Layer 5 of a small transformer language model trained on English Wikipedia (10 layers, counted from 0, width 128). Numbers have three digits each and are written without spaces.
In attention head 1, each number of a token's query is one row of weights dot the token's vector x. The head spreads its attention over the tokens so far by the softmax of query dot key.

Query weights of the head. A number n stands for (n - 500) times 0.00079.
q0: 445482571295608439286628485485343562462485471473506453524456503518366599520530755491558485395521345593527509264560479552347491509399467509744521497552536537687568566464416547556442601450509408557402160422518546364497591374438589587551457520389689670583521679437518555546521606693633392541397418269491321417503482462463761488527503470462458471738587470500434552487525497703315424459533
q1: 394547711471534506513579393413460674473637593647287452652485588767347583586247572384485506346473452580423590375485459632515437668481488604651301551576571491510408642361521429203553428489597402462513313389611568439463584688405532574538396530404460766492506606346524509506267570534450604648484577417592372398371615542419666603454532485497484491542485436432389444425440527587497497429475
q2: 541530529469572520480558296520194618399672395613246449700436601625304503550356656510623449316471325585510697559528417587344395715387435425703454558409536564694419706388471639516339473483486302460479440484556481423513513441278755493432591472449606536488493626425409509497549455461620540629459486446474263290369576548509647638526619467379500655538470409375468465328533437660468404365383
q3: 689349536408270616279259524554453334522424588527493500546552556369362226522477652639490731657352425573533564394569565678367610480517331414493453515260554479620397630570463607698442435518367325449609470704734404484632560420452572520595438385591503510574476412420364426609663464587516476770639458569360527439350544622638543577510366563503483377619754583625547558433497561487392483299450
q4: 460385532349418506430439404581317365565386664590518497666391327479421530440367722494426640651232629417399604435656473618553454354584597418497556520494375618488470401441606457462497569529438421570338497671663506471592479391330388491466449446474434450608432381346415363440394416536437527718662503472441400443660423581530356511479486494468351308611683538512523563572482486356487469469356
q5: 724527404436451596664440623622393246417362515534692594433368560348496274442670224556489547396195577447409481631596477353417456572504500369655650749249447546464442334409526500541540381523298530665361405545530402597435614519577461556679369511504504522604599550197246314649496552750657477734524516382289361621522435637701504543610504338408462376504368351622642562393531228297692524532297
q6: 247537529468637258720485454637366480396494427433234509589404497412528689526404659512376466697426480557503602452557442528369520554509601625485470285605564402798485582434590317476439534542428509429437658437473609500445533548451454467491672598462521557354503506475355457572317594458474574577419594519539592346526597609489425529419618428482482390480242470627563454519598463565737412345455
q7: 564480434544662516718503484490556728506503494425396507421656446416560545595603537233469457343509565535436471344585533592503457487676551519561529504421594379547454664619701354651691458489748478488601361468311528453306642327589471551555490479325413598356448432577661577598478601285509441283254517537401643570610539522470420485539578337509536457426359478639660512726484392544514584541771
q8: 524561436396470669585458587576522451596547534472571632537425341513536462423568497463392575433387612485603435485559599510637507467724646473440597712364497587450425513442535609621502554588440460659400614600467466500545618385613264622502398378471416398505455589482525490418490436503514472507536403456520535493717422603460390469538383465568480490399427611530507459529375466363424497508537
q9: 510644498478518364558434477482581358414366552464667489412560515459687538451625416464608379607447537513503351426493401312424470590396330401620393475427521406408408358531510354452485344394543652488538508347410493432472366595469463556461518566565583586423631487433520332657602593526554537495532511521452642519451593535593574434444588564717407545579523452580522451511607475575561535519447
q10: 426508371389383506511310522589724267603410409386721568394391535572554473402530445568566548472470481349662417535482534433604598392489451380333552600404378590384469345503440553578537489442388639531488666717530408495611428585545508607607430426414536402490575564474549317497467400459383556640491552457338535575578362535441473434478551618524614465397571603555457571540663413543550474407522
q11: 405609415363406487592505500598406488474524408457503333612418534493469569443587589431552467500541466404413423343393339262419490670437397515606458546510552353571447529493589572466383424459604355439424593426517391483547388515541665505423584555519590593552567585585520512666584619520681579683456619497468434464451605451488651526555608473495582474565438414507498464531492521546548583542616
q12: 310472578289409488550515406577566580441570560364419427606450276580412414321283807436456428606632613442387500421734500475612550340540603515405476564525568672513472478518600600455497509592564346604397509549372430551611534307487428640468397579646478515570392512312678417532546722417609534578262557500585448374491472473408567608479571457455491618583720518346543441465475629563477580558637
q13: 598335609500435374350448427334651310369472389394409378497470546506605460631565588558595319636628485485614584687532557522691754512516436549509635258433534509611687584525611536342562626386513674594516591401540512567600621398227503454512370556551500497548472406519665452598364388460402336381439461811543531463462491561370383571633523475443354461488497418687508476630497497542600565353592
q14: 366497653588586453524674297386442788474648426544321390690597467430586659462390556444522613514611284649497650388422470480556394567433625768732315383674503347665425681417378474431462507497695362487479419331510510444299557590445449500604429420587389612442457550517415567551493575324603371327486365441410497406383684562463666637500525304487309568574457454487451253566453465542618552511391
q15: 598610654582638525341640601628688494518399581472343564479377390571373454556506768424627430588479596525349423500218629519494616671387454528315558551503404481507579387587432563451414538380503567459536484417515565394478429472573601451485509612602391656630627516539457458544331352617408352415737484545472405415482571379353491633528563558398335730330410600481443545292434544708510490585577
q16: 414500875435560673517491516513344631408592366594239437434808370484513289706401571570417651520446453640567625602566585448382389416532465541465510352611594418561444500545449491409531425559634367503520393720340426525468622462477484392412399653615526421503378484533462611521691560490352490465404517633656608544348606450458433561385533548572403506503529443584651710396555586453389386247420
q17: 464656718615633515592673432327452754504632511515352434753601581384538500479537453397657573569489464533366459389370432310511403590307228696779396504633594344465511496493526428485504333425741482380465519299626454679421440608531557504577458639413361537650698695492570608653563675612765485317708648539489422640383575463385737707481600374551481608687325445515539418340451461783532582453252
q18: 546674447425675523325535588594747484448379438497673537342603519377586596482731602392402441546503718654561529484600451487430332513533576519558634578313529562473444487529583426509509578610211459512598461350362635402484725413562546659403402488500626398553358497423465497534331453474383382528440681267311506497601529516491503307580372622431516612327593544213497648530582417500604731493436
q19: 463640691538442394604590374398606649537600408467421335558614445500369581553484624668463560620510449759380660371567414806675447454447870542396387400670585387555357701529377437436400500595524239491626418354435625548375536441383430332509507438468493490497408405514497569556600510477553310423436517453578552399432637538588688484487670399354569421566302417464446434644357584468349548586526
q20: 520562625590482753474399399582542469405654490439705625643325584628591585395511414584789628540497531260550457616477493326479397418705409665613437453460464500590693578543521524287697619494852493423288443694419442507575422415475493549530801609586468430532500572537580667459638535582439703458735596272528496756517432344553673456461556528766493479681419601407512561221547622514359452522511
q21: 467500163301443488619462316465533556504780515341500623862459712542330454320496496401474681382285340500538216401655477684454415631329379485557485593174542555383555672481576500277331574463480455427669604645573335500388604397618535862427692544519303663609481496664477578551424331416600386628635332599458279454398673455364492588419429584489639656474538515612567352395387562646335656512492
q22: 531543441396475334443511438505447509409417387594528430592509484404522523623653564378560361460454554426500474615577439462449496498623385456590512541633397377529548512430583437434406462471388640537476470507442402425512400632571531650427403576581570553498383474406397527602444543393612564457488498536607560428540512411507576549516491410538584385552368461610618587678441533486523544441613
q23: 481602390468763500459461733497493442649549494463328641630519375380411593386500412582503701683432275569656566267572483412638391690312480523530803478615500453497663566507434458389573608585524497443667597450593449520303680560558246694578486532477420283564300470534712334414602471546395395526349497624540497582560630542655487586460488559539460519500563569310477529455568551536543725493283
q24: 555248293500397402512439622539517335533290447566747775375425469434643504678612341458348472417413717408654399745751739398439638430445397504462715356425201579313437258705546440625618531619476679562581597492458356417422368592374496454602595352571500290655353449259591236422450277384548642500316492668377741546394527496673431389469486454500539496407550694756588559443622518353429585532634
q25: 384470446305249490571442694596560376635370299606500520397589328642578297399487548633535433500374430608611595448537600510467598556713529520258422565436523460555419459631565516597393356491538383618586626654454519445596513490527580585416483425599775477356421434544587494704523426352298416484334627514428659395503441876466513466589646507312437500570582332642514443676610513551571534365471
q26: 551537412613675337620530605355334642653444626662378590543678523470442424631520433457474415429461494493530570464287456544447561748240273490344560416735601425553439354766474516680439432389309536446671416364613573520420537407612459612440384417513255451491416463694493481392420614420337412562441368745407553500446510536596493726403469573461634375452563516687491529469622446529583531567222
q27: 595605613511571382521449430521452543615318344531517511503583558559556387556476619639589416318591427534572534602616455556483546538566399086275412387434455255309574160541449427476379291413450601503615521633572281550617370435475392585316476507690676490553404486539544503562554436370293517554365568791629625509481486513621497559322522439483541341414575382672647464345646336490297339579612
q28: 713479289271320418529569521549390392483345547511560532305345624553518479540597309410573479297332432177514357617598670475306503412415758517535497577429419610460468438493507537497517762414624617467281514490566293497360392566418706576503689373439581434557448619297369517467420456510755660442572424453524393752464357357653607433591425587530738537540392435388503493562404553408613416621680
q29: 339491591551622659531506423631611339379574673518561466627494551294478599448503599580341534555494410545329515458542472426575529231631562596638407579460639672500478497428503628423532414582711515665307582623338609654694618545617463476534463566512378515555636533431634567526578538599506432556777371307482503536563479591345512589452542458497327445488482464394476367430344589424406494392641
q30: 482547521451591419481506444383566550474611657364426270482541497285409494243272539515401572447443482549345421421552435612503370396466530666597327698556620693506484631390552556512322553532494488379519426430512436509521616582631556506581394582417432594545635598624410509588561685573603484611658570399476424430529604485298585503668367615438614503535652518138455377635419512580474545471461
q31: 242405459554519467384421549464664381491361534695794404456484395432411679451462558621518371671563540743458506564319617477360568410513497408417369348480697487466487272513334407573509340556557582786631811590667534456662629474457536503567451469506455532362574383370525472522538365365466441478530493566500513321470458607452407534474581564534432438463622411710607528379631445594486678541640
q32: 558431545601479568449521446339393613442395431471234489507311706461307479517500765577500249457486215761648493349583446554525473770392385532592598554489407507537406703504546445573385532516659283487693386429525561629340461535478742391517395564582668721461560539596374561520391628479694623462496544412440493257493486438447802730305599398455539719452475444603608463474424632638367371448373
q33: 584463513486451620594452427497404370497439532549467578497354400444466347603344524697694497477291633578555464552687573400565500536540323400347708597270405550448336353451568566635315331394541413608452579559731491667654454448386430597528337425500708380539562493405384327528643266523462583795588507686354584467484516506433321450542476533497513361440598519638589566394550316436465592311591
q34: 527398386521412616425445542525515405545615546531409592514408610556566370505350512517583477577598597589547419387518605457359575595537536497292572564307354440509420605622478535590495528581584379582456677608400503497514374419326483398461619489378618442543416531350322313492506497419444514617416546552583687406532511546370450497372503597546315597374483555500568562167511569389566523427376
q35: 515539475603453430468550705522476436545516528405455539475482627642707553361575337699660319577735409506579346559340548397360731544379621509469572590432557503609684559535597491692533593500405481685381639619506515633456396293519583425458763572286395456621560538628627594497497386434636433497575572324419459494634374559444516533626558444500472476536503441260241567510497542531432457622534
q36: 572465433607450593400457634525592396545429402579641575426488599478642412328726384478642432535556521447626487615358589616413494497455509375378778455458535429440510474516456503658657679406395590509319544613563428512377459456416516600408577350512586475520446329582357672422619404434503481540604346272325603678491443463471469401591272444570696603449582726544423573497439575552317631788544
q37: 569514529427463598360421684570624479612563500409557591518296368634492564400404570497469598522516572450508476434437614486709521329481695542418669605554436549461541639449529549657543681566586447485517583771513362539529473473590446418425544424461427468610473554470518446424617484569579549432390500332521492495505444406445455548580446381500420675408612639326456592391443510458388558604513
q38: 592446549429490592308477497527518487430497578466534555562523325326545294439430641361449589514372519457430610398525544565679481523520622470453470694473503466619442490403507371700977558412528418551378295633317570602403687354520405288595354583315436447469349594389451298312364536673497520484400497486397705530655426490397351484690537500448399345567353559550506596486337602432417625346480
q39: 454455699518557611426373251322681725425557411541548560604622352322609486552395762402624580479453477730527551594490414698567283603517285372564307552514551396486437695476480490553301497673433604461753387534469477460414585663632528470500219578672373672413568370571503372516476583497448538447349535567449598332290661420398662500378411415586565516500500497589643585393573386487368489468689
q40: 458339474661526666458354464515677409584641489394716554423571537359479401494535395408553530467503624491628450639571485690494508415645483402410633618357532577371497537535578548546592544597375494613524491721483483649468500538578322523489491436557421540401503268485509528478619446480478521440283451485541713612597330486546529433442386396633526478360640589661538578531518480259309609647587
q41: 613680512606437346741527562494500494427548515479435450470347608549447509491312468638541419519420479443518305395340568395521521668463467687570394527422353485343565446521370515479340432409456590552564534246449422524521543588612444566658410573420491464575451674443482491680388509524538525625626437632355434456563738488599497738315506412580408573497352557576460520430716395497670383312304
q42: 515614485523460585532595576682288497527448539384503510460467623556513605571540166783542318611405410401571494509369610227386554522308411386512417466379409535441570406519485389433497532366555626515370516466488342570309382577408662460488592574633628460639603538403543608583546506509620709534551772355670503605471413418657657553429514488530459629521574528453587386337560390512590555578358
q43: 515615688411491405506405452560358676443608455594345410337627534588519456467148622481536471586540443506484516444503351459426380550415478583627361620627688500625567699500469518377395510574620281417559396543391515295478500590474592488356551446445497562395375541643276590387516558528464385607400364468522506266441603408573745527594494574582654690683640488387546458569427494512513458497317
q44: 652556553430503553652563532491325379411600534716444506409525648509622486649621354414486633538412408440396425454486509364328447523544269437661434519550483391397512455587411280449436277406594503303570567333298489562398428621586612489456429530514541537357393590527466397508557588488561588469437629626583509352516549291530586403399511425570602611595422409454614594561424450486606548473423
q45: 497411459292299539421459500472409401453541456560596424596371348602702818399545600497544593597407544399364570590635493496306520401270376444612622504514310446507152474528531372479332557509332649556592712427234497424567451374364689403265654319541546368449194518460403463487653466535355514593649511486448410436533458349379625380581448618405613493618622579451592709489618624565296409367465
q46: 486394505510516680369549524600543553407549525352404419586521437438427521477502560523495422543634489519448521498575534555493534429545651610566523508425491717527447532458577507454432498471520507585512448448340532716507576441546567441585527577564371376586393617453591570561401394453584435451566507493465467437446531419425523631432436507284305520607594433457389461413421511581457549381434
q47: 451451541343541372656576690442650450559459634448647340285491366587626369438352653599349626382465550516584423497576490493577432532516605535298570581585646516320612513474567484560596713576409595454416500603571515380629542372622280497357415355438455503271536409503462389401593525548221503443427443650625698568644461532428350518416401484631396547450812510545486649517624392616295500463564
q48: 400545540386437510510481565554503555555538488599494353484423246455445358388358467563485630325553328383563567487476429487387417468468462531352497778562424568553325500386409543755385590578298481491350465569519597444443630481464652516359219370571455519572417615477372713448500649528241409547359517513566560543545379497382472473563400566392685616366576438567589342503229458352363259563497
q49: 482488486574500596579455532571398463562586669429370552495477467578565406426361480514327468495578437591490597314475505591550572493454636603416433556505687581381601558534476630536521529593586360509604466538512599488500676392527505596470424525516456440500689481735519516417572469510433439517517440413574474405500427576493601486546496452366362700507647557481485396437456537519448447546435
q50: 471519539484491519516479822478520566550397303596431452376435385593595307427414604391603528318449678552662454485359488500299524552478576467332326577647448525503506372733460435648685481411497442532577447616381462316540611457431434564323500556461379497379605667647560562468643572521341453488300577649509603475570574584320497556690548665515512382524644382531497562513544450611457340442597
q51: 532463500519629632677315475717677438468595497567408484690386378391478711468609608530509593429631468539473509467457506537482550236589715575428386530546570552513342459527581631452523303566472348620535561422494558426445348370587361734551444566711512670550491601500625477465413491434375336577559390478377404461394439752565608616488632539350521471459657560494455343465472529388533509592506
q52: 627671491455654645543354559412413569556459374360461503462732545471487423348513388717503712520456394461448481369491464609330453545431564503278574543540685490446411436652247329671602227534557436396761396420419633576474539352586401587433546448434285417580591516530452565277799614471422526658447487634442334535571445472488410457662494580412555419453471548354556463429530522424507497524292
q53: 656522641481665395516542598335500617630694662399350331470535545451516434425292404425338596429583488575527627374412451540503363524417596512470368603549603630506497535379407494539552608492431449506693290473557460610540785413614444632577383500391421542586731646579408549404536648527485602559478516487536347486655561408463587575524646542432625445430663434330505552532331457644643402484395
q54: 488767738689491380437582429434335805254590259491288279680850483583518608467487477466696594518346437483396600478516279447396223684350380630626396457691627109592558687291452248419375434374646367253569368296361379393329648509442576504393540708424561634381413513550376651654630799574617518551351750509595496377380793521488591533474557535674574471722209333522721458578598429738575486560336
q55: 349538467654672569522433399506534470456561647428293561622413555295344602527596366632592662740406476636488568414424447648586497516346494660420540527614755509591589455549592551497488456633519473576640497404574663430463630503617380598529626580431307589492323350715491536331355448475271270454561294449463295551541460515564494612574532543419603563491611460556411479552547544434497587477359
q56: 468597533597603615374515425445500568558440420620367566431391434282619403325296345588497368484482535457588540440549450544439303567410376554403324544403601562561591688390476577524383503355672551514410294479570500671568766375503553494503475462396374473578721512671497494436336392549500372653408567355497458517430491620477360398592401506402457521456658497506433339407603328521263319555506
q57: 475395513524494303434614405334472660432615256288503497620609561759410638429625697554565616533722381641313577433430497605545450711458468372461353429523399411449569197471305531395633530534443303405443386416529404475406468535467434538527665552606695583571458386527494407546555566571516592231457446553506471571610529487482465503423578324340451550540545618403573351520477583711385702459554
q58: 626519589570652513655407586449626561491543552535503746697454599601632584587447566156578297660580567472472440391473560510596461399440485503541609393500541315536500402419606449303749564359582348536579516372391407691418541447516446540518474512497383497603434475533633446668494494450608471313273520526350398520384390491617774509494649413594339424572603630497530431378513530659486464572631
q59: 506548503317298524570463531572309526630778460188507486450704530619476321610480632443503552407673392483354619456573493476638428612527540443507544373445548531464580599483463667420266745601380440330507456473486335706210599449684711608298548503622633490460323500602453608617551556371490673460409585518652399571432473410614625358598330436345681615467517610541577435375614575457551412489652
q60: 347544351712566391308516507436724659423691461520524455441655316393452543468287634302350541381464558404420517543610375602454239544358507718520407617626520823451462587390351455526430591649490562418587248679480436408490457480548357371550456376477450536348554487313264580286639578533471585418590451379659566503725620392407387522380432523529493510535543487423439603587531471481583354444440
q61: 653500435447454358565431534675413471561368529540558610444461428580668251666520500381519442357503555407530460592723588507431558450689372338397632456507326466528527382497490500471519554479451612550503584653500277543480273693541469596402480455591745325537252487427589420660596418490606789310297701562745691601342436546727447440457571450649503442490294536594529522413592497383540528637570
q62: 398694503295527624607418455527571439580658676362443506608465523300509503375393506479386518712494408530524691309629464433677577360596644577580547484403629570469406612559518646506289512565714350584431506571328591596581583375415445465660485574411365435522500518515582571477618401482500427497555388414394476432700461619580527528646508379431321609494577523375422543503530454344465469359465
q63: 443443717511331528582473426549594534437373378387546309627584569608360500230420665541397579681695365732472535459451489599610476479616589586549469469418489386661457671291355550274493461445424198493420560618597453473472647316382433365566464570584507727535549419442672577703524476444557305548410536381417490300510549667438607543528587150436322312523493308497427393635326633581440489405362

Each question shows a short text with each token's key, already scaled and adjusted for position as the last token sees it. A number n stands for (n - 500) times 0.0024.

Then comes the last token's vector x. A number n stands for (n - 500) times 0.017.

0 "ad": 548537555562500514529415532436590492487498454504464408498468548480309584576433548565587396489468502482465499432524530468417480545496413548535533558541534572430440439471367435572576342512398507
1 " F": 513490439519602493418461546480521436470442472507428460514461538576331475511435514515558453640462546527562487486532524484515498438511513538606610452570432605450493473511240409582568431440422554
2 "o": 461544445488594579438302544520616406437494444565418475547361630484299522562346513555577394576367613607609563476528540457468562522482508492597563496554416576451565450445268480562654443524356502
3 "x": 412506442502572533414376571455572436435498436556428445534460584485277548538331498634576350472339527615558573480538504468480522456473468531553585582512487519394494464401288436661643388534354521
4 " and": 432469465503534475464404478449538443535486471522507452564462565469258525489432484519523462604410412502550516598550489429515404601486446592600567604598484568473482485523303448569631419456438572
5 " O": 542440435486515478410420556446614418494489385564441426513435567483255467518360510515503448625430359449410562560528447433529501434480465602597555452551485610470533479538251433628541430448397551
x: 485473334509518503451499537462600545506550531541578551507511566502594486585544441476480513358479483469511474484505557536509560442463562547561466380507483814406425432500495533455499573452495586487463576498450474514518473521452515528571609383526554560483521477515461552348491506559431532489486505520441512520420469506532579437479611522437517494380524513515547444479529500537553447497583
Which token does the last token look at most, and with what share of its attention? 5 " O", with about 40%

0 "ne": 481505528580552485508418502492547492500471447565440453557435590469321588577434552581571348433369432488495535517497537516491473476523465500556552530556502562384477431467319492712631368608358531
1 " R": 521491413426560521463437555442576434472483415520440438504416524521302498543413486510530459579404534475491513466520551474476491502499511566577531445567444593419472482516242459597547417447395551
2 "ig": 465525456542575573473365581462610392392529408562437464508417596519304464527405515507568439517407550639587548473501547449479518496435478499569520527556431532466521476478311434543555458475374485
3 "ot": 553517563481553525532426569432573447426484410496444370527434522536328529560400546562622374482391616531509503540491555473507425506477447568568534561526453566459452433516314424550689361508385445
4 " —": 411530470417582349484422517443530436568522488478455425481550510486251580495387511588453423507459489518438503561547480514558424447432372473581587503586460598479510444570341528593575473469436592
5 " Or": 571443483464515481422438583518594408451513439580382411553422528521291488527382534527544436552403454438409540625493449388509501502450418565580515435518421533429496459499310456631539432474393495
x: 589493469487448504434472474426581533398555483516549575592452441527553593517521460504522496411564472381460501496575641472468614368465473490461517417501501782524324454557552532468479521499490507482562528564553475530382446523558559515484607401469470506488494460524522441450447550510424517441484505448524572521527447450481552458487485544466517569437454471472437495454530482518457447395608
Which two tokens does the last token look at most, in order? 3 "ot", 5 " Or"

0 "ident": 571569595535581536542398559424591430489456438638416391580442497561229593567428565585484373455491407487545492461536549547458484417458370514631548560637455629409421433567289486614580345520390588
1 " and": 559526544516595540448344516410563416508486501561483443581480548461225557517414501527532447582401618554555476535552510475499437558489429579627540637594468600479460478531286446583619398453431576
2 " v": 527411483471627610476433651338569375503457461471448388541510467507156462536396438543516484597417476537459485420486630396491483445467417516681567641638416620474523462440264500554594433436451621
3 "ice": 330423408587636603429301682402578330479485398610467390541439643532182495535291470603443526477481561620532540547562600508474505418471378501675510530589408697492433438584220484656515370414390557
4 " p": 435410452580603514403390673378628308528535485450432386514472483492184477569389503589426468588507483462418465569533541416589503374477376502691576548650362655418522445462225461646544416424431642
5 "res": 523376464568544581371437661381592365519516411567464421533400601468214446495323498585483521517440415406439570613584610406527481439452429402658581606674461663501528418559291490627485370406461576
x: 438506401442601488533455479422550465682407573446568614500412551511511377693503437529590544540486517519519518526553582570521595476531580463521455462586525462539493490602498580548545367471537497515577529493462415432496523457549426431579503508364495586472428511407489515508560446461506470508539557543554576540497525475613503438482537580555562501505519538485490457462555461549569500557455
Which token does the last token look at most, and with what share of its attention? 3 "ice", with about 40%

0 " In": 604580527603585516387356555409555390432545409579453407515474540513269480524285489571514423575437514553566386456494556567474526422526482589640537507576477615498578456448197485596584433430360581
1 ";": 575565557482602601437454612407557402509405484473459403581519516519238604522301450577457393563356594510585466480549591529530439483489410552594558572593421653540509467478202550663659391443405617
2 " E": 409510410564555543377484604443511398464502429555461424556514587539241488538370453493528449585390559548551494538552521469533474420494485527565533468594464632473538484544251441686592391432420546
3 "m": 478402402511585636443417659440568375436497403562404432566427594465179394546380418517511464522414535637511622539493593403498499454431442480658504608649419637552502477547299479585544374452373524
4 "man": 515397430541529582460412608447532474463490421613397460573487598544241508519367449513493434524408518504533576522567532490507445463462429463572556557580436630472481454465276486585527330495368608
5 "u": 528425431545503522426459586468538458484511453576437444594407568512264534605422472505538422541408448495487489517538526462531478453490416456592566509614461567367458446439261502594677345511368532
x: 559468525444499448531482563491438500527435514531450442472423605493547405310519430528474516480584570497570462587683561474524432528573506470532500466397427719514435423619509468483533516450445457521551510444551551435579485536541588500555486416463561511577454536437480518392501383502503512515472448561497500522478472457551423496557532522581441497474522537561500543387479504460550479408510
Which token does the last token look at most? 3 "m"

0 " the": 600573741741591577490375647305554379508489434559468376556512622554102441460418392475555491657356376551465513537637562464421487437572344590712554617714504654508559445467282447602648362377442617
1 " new": 570504506670541525523365601397539377491546438501485374529482555402222483500441434447535528624468549538579549550516625470553415430516378490637556573593562539430503455472364436567560407420446567
2 "ly": 475481423562593567519319603419609403492525458516458398593485469351182498531428504538463457611490619591552451503436535459453458495418405489628516648618520640487509431510249431546559330471365540
3 " c": 467441455549608552398417628425590323507503501457430407523523492462176489557402470599513446632453583516471495551511490413517482433485392559659583629662378666525514476472251495639657371385414606
4 "re": 479347461553580534445428702392645365514503439584513367474443612549165489520426447642476447481468501515562600564576516440527516450434388541656628654669518673528471430538274454613540286410425555
5 "ated": 431501430514523503543472518431530473531536510519483442533489482408206597517492485524515440530457462535558528488473576482510402556457407522620574630632516596424508421513306462617618357474480566
x: 446489465536446580513462510497536495659471596437508528474569505480531429419430421424501460627514525541565550497633471558522571516488454525482512488470471823616517570489496496554561459549489425475497477561489579454529509516511526410548478383489440495476451398490502512533549403479474579477506578485455493519573416405500518541469564441487433565549504610493486592504477557553492481494534
Which token does the last token look at most? 1 " new"

0 " was": 666563640534595544465308601334579398485542487570445404529548500463104604508476466521434419633449445536557491379625545472440462453534370519656615588695537681504489458498247449577568389386416618
1 " the": 637493720676552500487372645290565383516506467565470381545510618530073456482431420480543486638360521595604624566650548426429470447559340572717557623711553689501562433448250445625634352364445629
2 " ": 534489516518564506374412605405584394533516429481488390562533500546202500500449454587421429593477540512524508475608421528541478455502407546675496555632431569515514446483219491532761392442433606
3 "7": 439511522522540561484487562488584472484479408550468400548463505594268546537455523595468350483350507552559535468548502573525467497459497578512523500559554529543455457496270458582629355501404535
4 "th": 491427455472534537470514576479564421527449464483454411580469457403223577552416521538439404536317463465448483531515615445499457496449424548572539591581531581515580468465308461562463392435392589
5 " V": 491533492485561473457486579403564423464448432549437414537478505513221444530383443476545443626391468474467481570562520421508451450471450544628542518585474568465489457471244426564583435434418566
x: 472442408527578504457442446529573542446546496547561598511443516470494590590500576505527513329432442379488495478468600493486463510499496529534522501536534906498546498508473517482510505512498544519449447549530567523464503458480578460452508380507457440595441386468457489414523432540459530451509486539519518634519545510474539517487559547574535475454555500494490502467529495497448501509560
Which token does the last token look at most? 5 " V"

0 ";": 618567579492562579479469607390546366524437508441466410579521514487173605495308485565438393573343484490551535430577570521517428463512353525598591600623432618574557464519252506627624418411428592
1 " M": 584530487488595514450454613408574401454470447559376439525461556562188473489386446461481491669460564508574541449592534443464500420504432560645570492655408624470516475531244415591546414379395588
2 "ak": 488532525556509555564410626417581433456595370554450407533442599492246505561361465435539456571372558598621540445537557456479499433480440547571534524582451508413540443418305396516607427463408517
3 "al": 465457510506548495519495545482553484493439424486441441541443541525325541557427565532571406536416517514553518471508521490474481482516469589515571482576502573410528459441248418568586392502389471
4 "a": 451527491514529528512426512497543430475477433505428430569453477459293596651378567525634320525378483504515497473502524470485499493520520536562551484552451519421541442415267452638704412551348445
5 " -": 493553519492532388437503523431512422571523465507441390581515468474219550534312531548471404545435438537457431566529492535552381474445360535580547562597433570434491437510334480606645435434423539
x: 481485505433451533384564524430430397492517509503450522534475575462539487536485529502422558503557507578449499534525599502572576481498487532560475428377446842474452525556497518493537419549445540581496484485450613494489524473510481487490445451498454558532474424512442561386468450433495527578490552471463433437585441530510456474586421512471444588417478508435406485548530482486513471505522
Which token does the last token look at most, and with what share of its attention? 1 " M", with about 50%

0 "oc": 545564528474561509541452593479559406408561429561420410522462517571288520602375570577539383400459491461494362437423481511491455455457404545573515532574422601460356451561368453718494299474361528
1 "ial": 509475490587563462521446631388607387441493457502465409519457591495258510552374490567524399461446455540544501531579445543549399474480347496523523629581465544399370483477378398603581376498395545
2 " att": 467403441576603626441423608345556373517508445522469411542545432443209493549468511538498488498514532603480436476504591458486438444513453613645551594644360678514451475552200458570547322438488587
3 "it": 457460459583583706436309696429672398424500446596488440555452534549334479520490489571468487430490507693611460495503567444496564431449399480597498672543478629506464473528324485476542391435405547
4 "ud": 512426410551546621489388651504601450503500447507452401563392532504305518592464511587475478461459450523474523544505564408499517449473436476626524604579482715470421435528359451639478305483416545
5 "es": 474448436546546474550465582470593526549497501508471409519476530465268500582486555695440356421440463472501506552493506482514461451464385559544568625586471654459328431459277487640598241537371565
x: 578466451408562560555522481482569482497543649447525657442435515480469447454464512502410532519500483454518442521630531504589490470555565551564543573516429748527537493583449487534517447553471438487597509516500565525444459451551472426498544528425574464504516509430469474510539355416462503479469516547485632484603321445517458432479487421473476433466465451434467524572469476514503522535447
Which token does the last token look at most, and with what share of its attention? 2 " att", with about 70%

0 "ilm": 464496513518576485443464569450582404430510439512442404455475508539255505597404539578592346447424443494483474503511483519505404517445409535561544583561422564399423452493395450545576363509363519
1 " U": 479477438516541502438454513467518459460474465560502460522440574446316465598363517455564433550446596524495548508538502503514456519481510613523492455552574539483556476486358437617582509462423436
2 "nt": 492571485577531560471403605441604394502454390592511395536433542582303542579363457566462446516484539608584487469562524544555472491450455543598516547551478551464491467455324455557616411541401489
3 "il": 436510470541575560460479598472592431461539394559413381552398468484216493563372521546519448536408574585542540553487548433518452462418377445623573499605454612436510413501357450606563335479389545
4 " the": 374451419441458428452455627343549380511471432545477393534507630554145464473427406492584490622339510447691705596609523395487416494548379585680556609687511639512548453471314454606636376415438610
5 " B": 498544521505535529412483590440549386503463417504486435523497531520254490562405436499563469673358440443406507536510513408503490420488458570642557497575438608499542488481232479609608412465415585
x: 529488495491519458463518461454514447455563435565578589488429485459554545514537545506482506395437511527520491525436607443492465506507546522578489475502525779573471477460491528462530608513609592542510534529527534446518534502494587483453601222503584528480458469506544558337539436529451576430552440476529475587471547408505540527522559587484585550452554512502494515533459460472418510533562
Which token does the last token look at most, and with what share of its attention? 4 " the", with about 30%

0 " and": 608567567508617548449353534411584401509503470530488447579479574473199526492402450501531456634375513512527489478535521481506441560487428583642546604614438593479491493518264447563649398444432582
1 " m": 588566537559626565426397664375586348469528486492372415506522579547127474496399386540492488640430555586611559466553555381473517371471385559676572611677331638483498493470285450617610343399435642
2 "ov": 499532453531611563501379674408570360448603398456498374506480570529235496523415512565443480483447532598515477494509567492570469373481365519572619647610459591501472450577316443468565431417415528
3 "e": 562456478523559494534417557455538474530515498493527436483519593440243501593473558596501393404390530502513503477457579460483516450472434510549581642599543649473510432459247476674587321507397531
4 " to": 410381393531650490466343592386601396548555436523464398549554534440173503511398481560452477633396340471455522563588546357483488434492407539639570637612404626523491454512225463558601377457414614
5 " s": 514424419507561567401416633404579348480484480514456432541488525514172481494368422556493524619405384424515501583601519391512455409435432505681517613650344642494513448423285500641630399464405599
x: 378416583512562581396425587554468529481501423471536549435497446507526563481456446489495486468571464497512499540442695431493417400535550542503602404490581750497488453533432486531498385514605459512447540471472504416481583514431553500436598550501486472481471470503499537312557300576457464454444524464525527529450443487512528513498508560487512503492548458453442573470573450431520500502537
Which token does the last token look at most, and with what share of its attention? 4 " to", with about 50%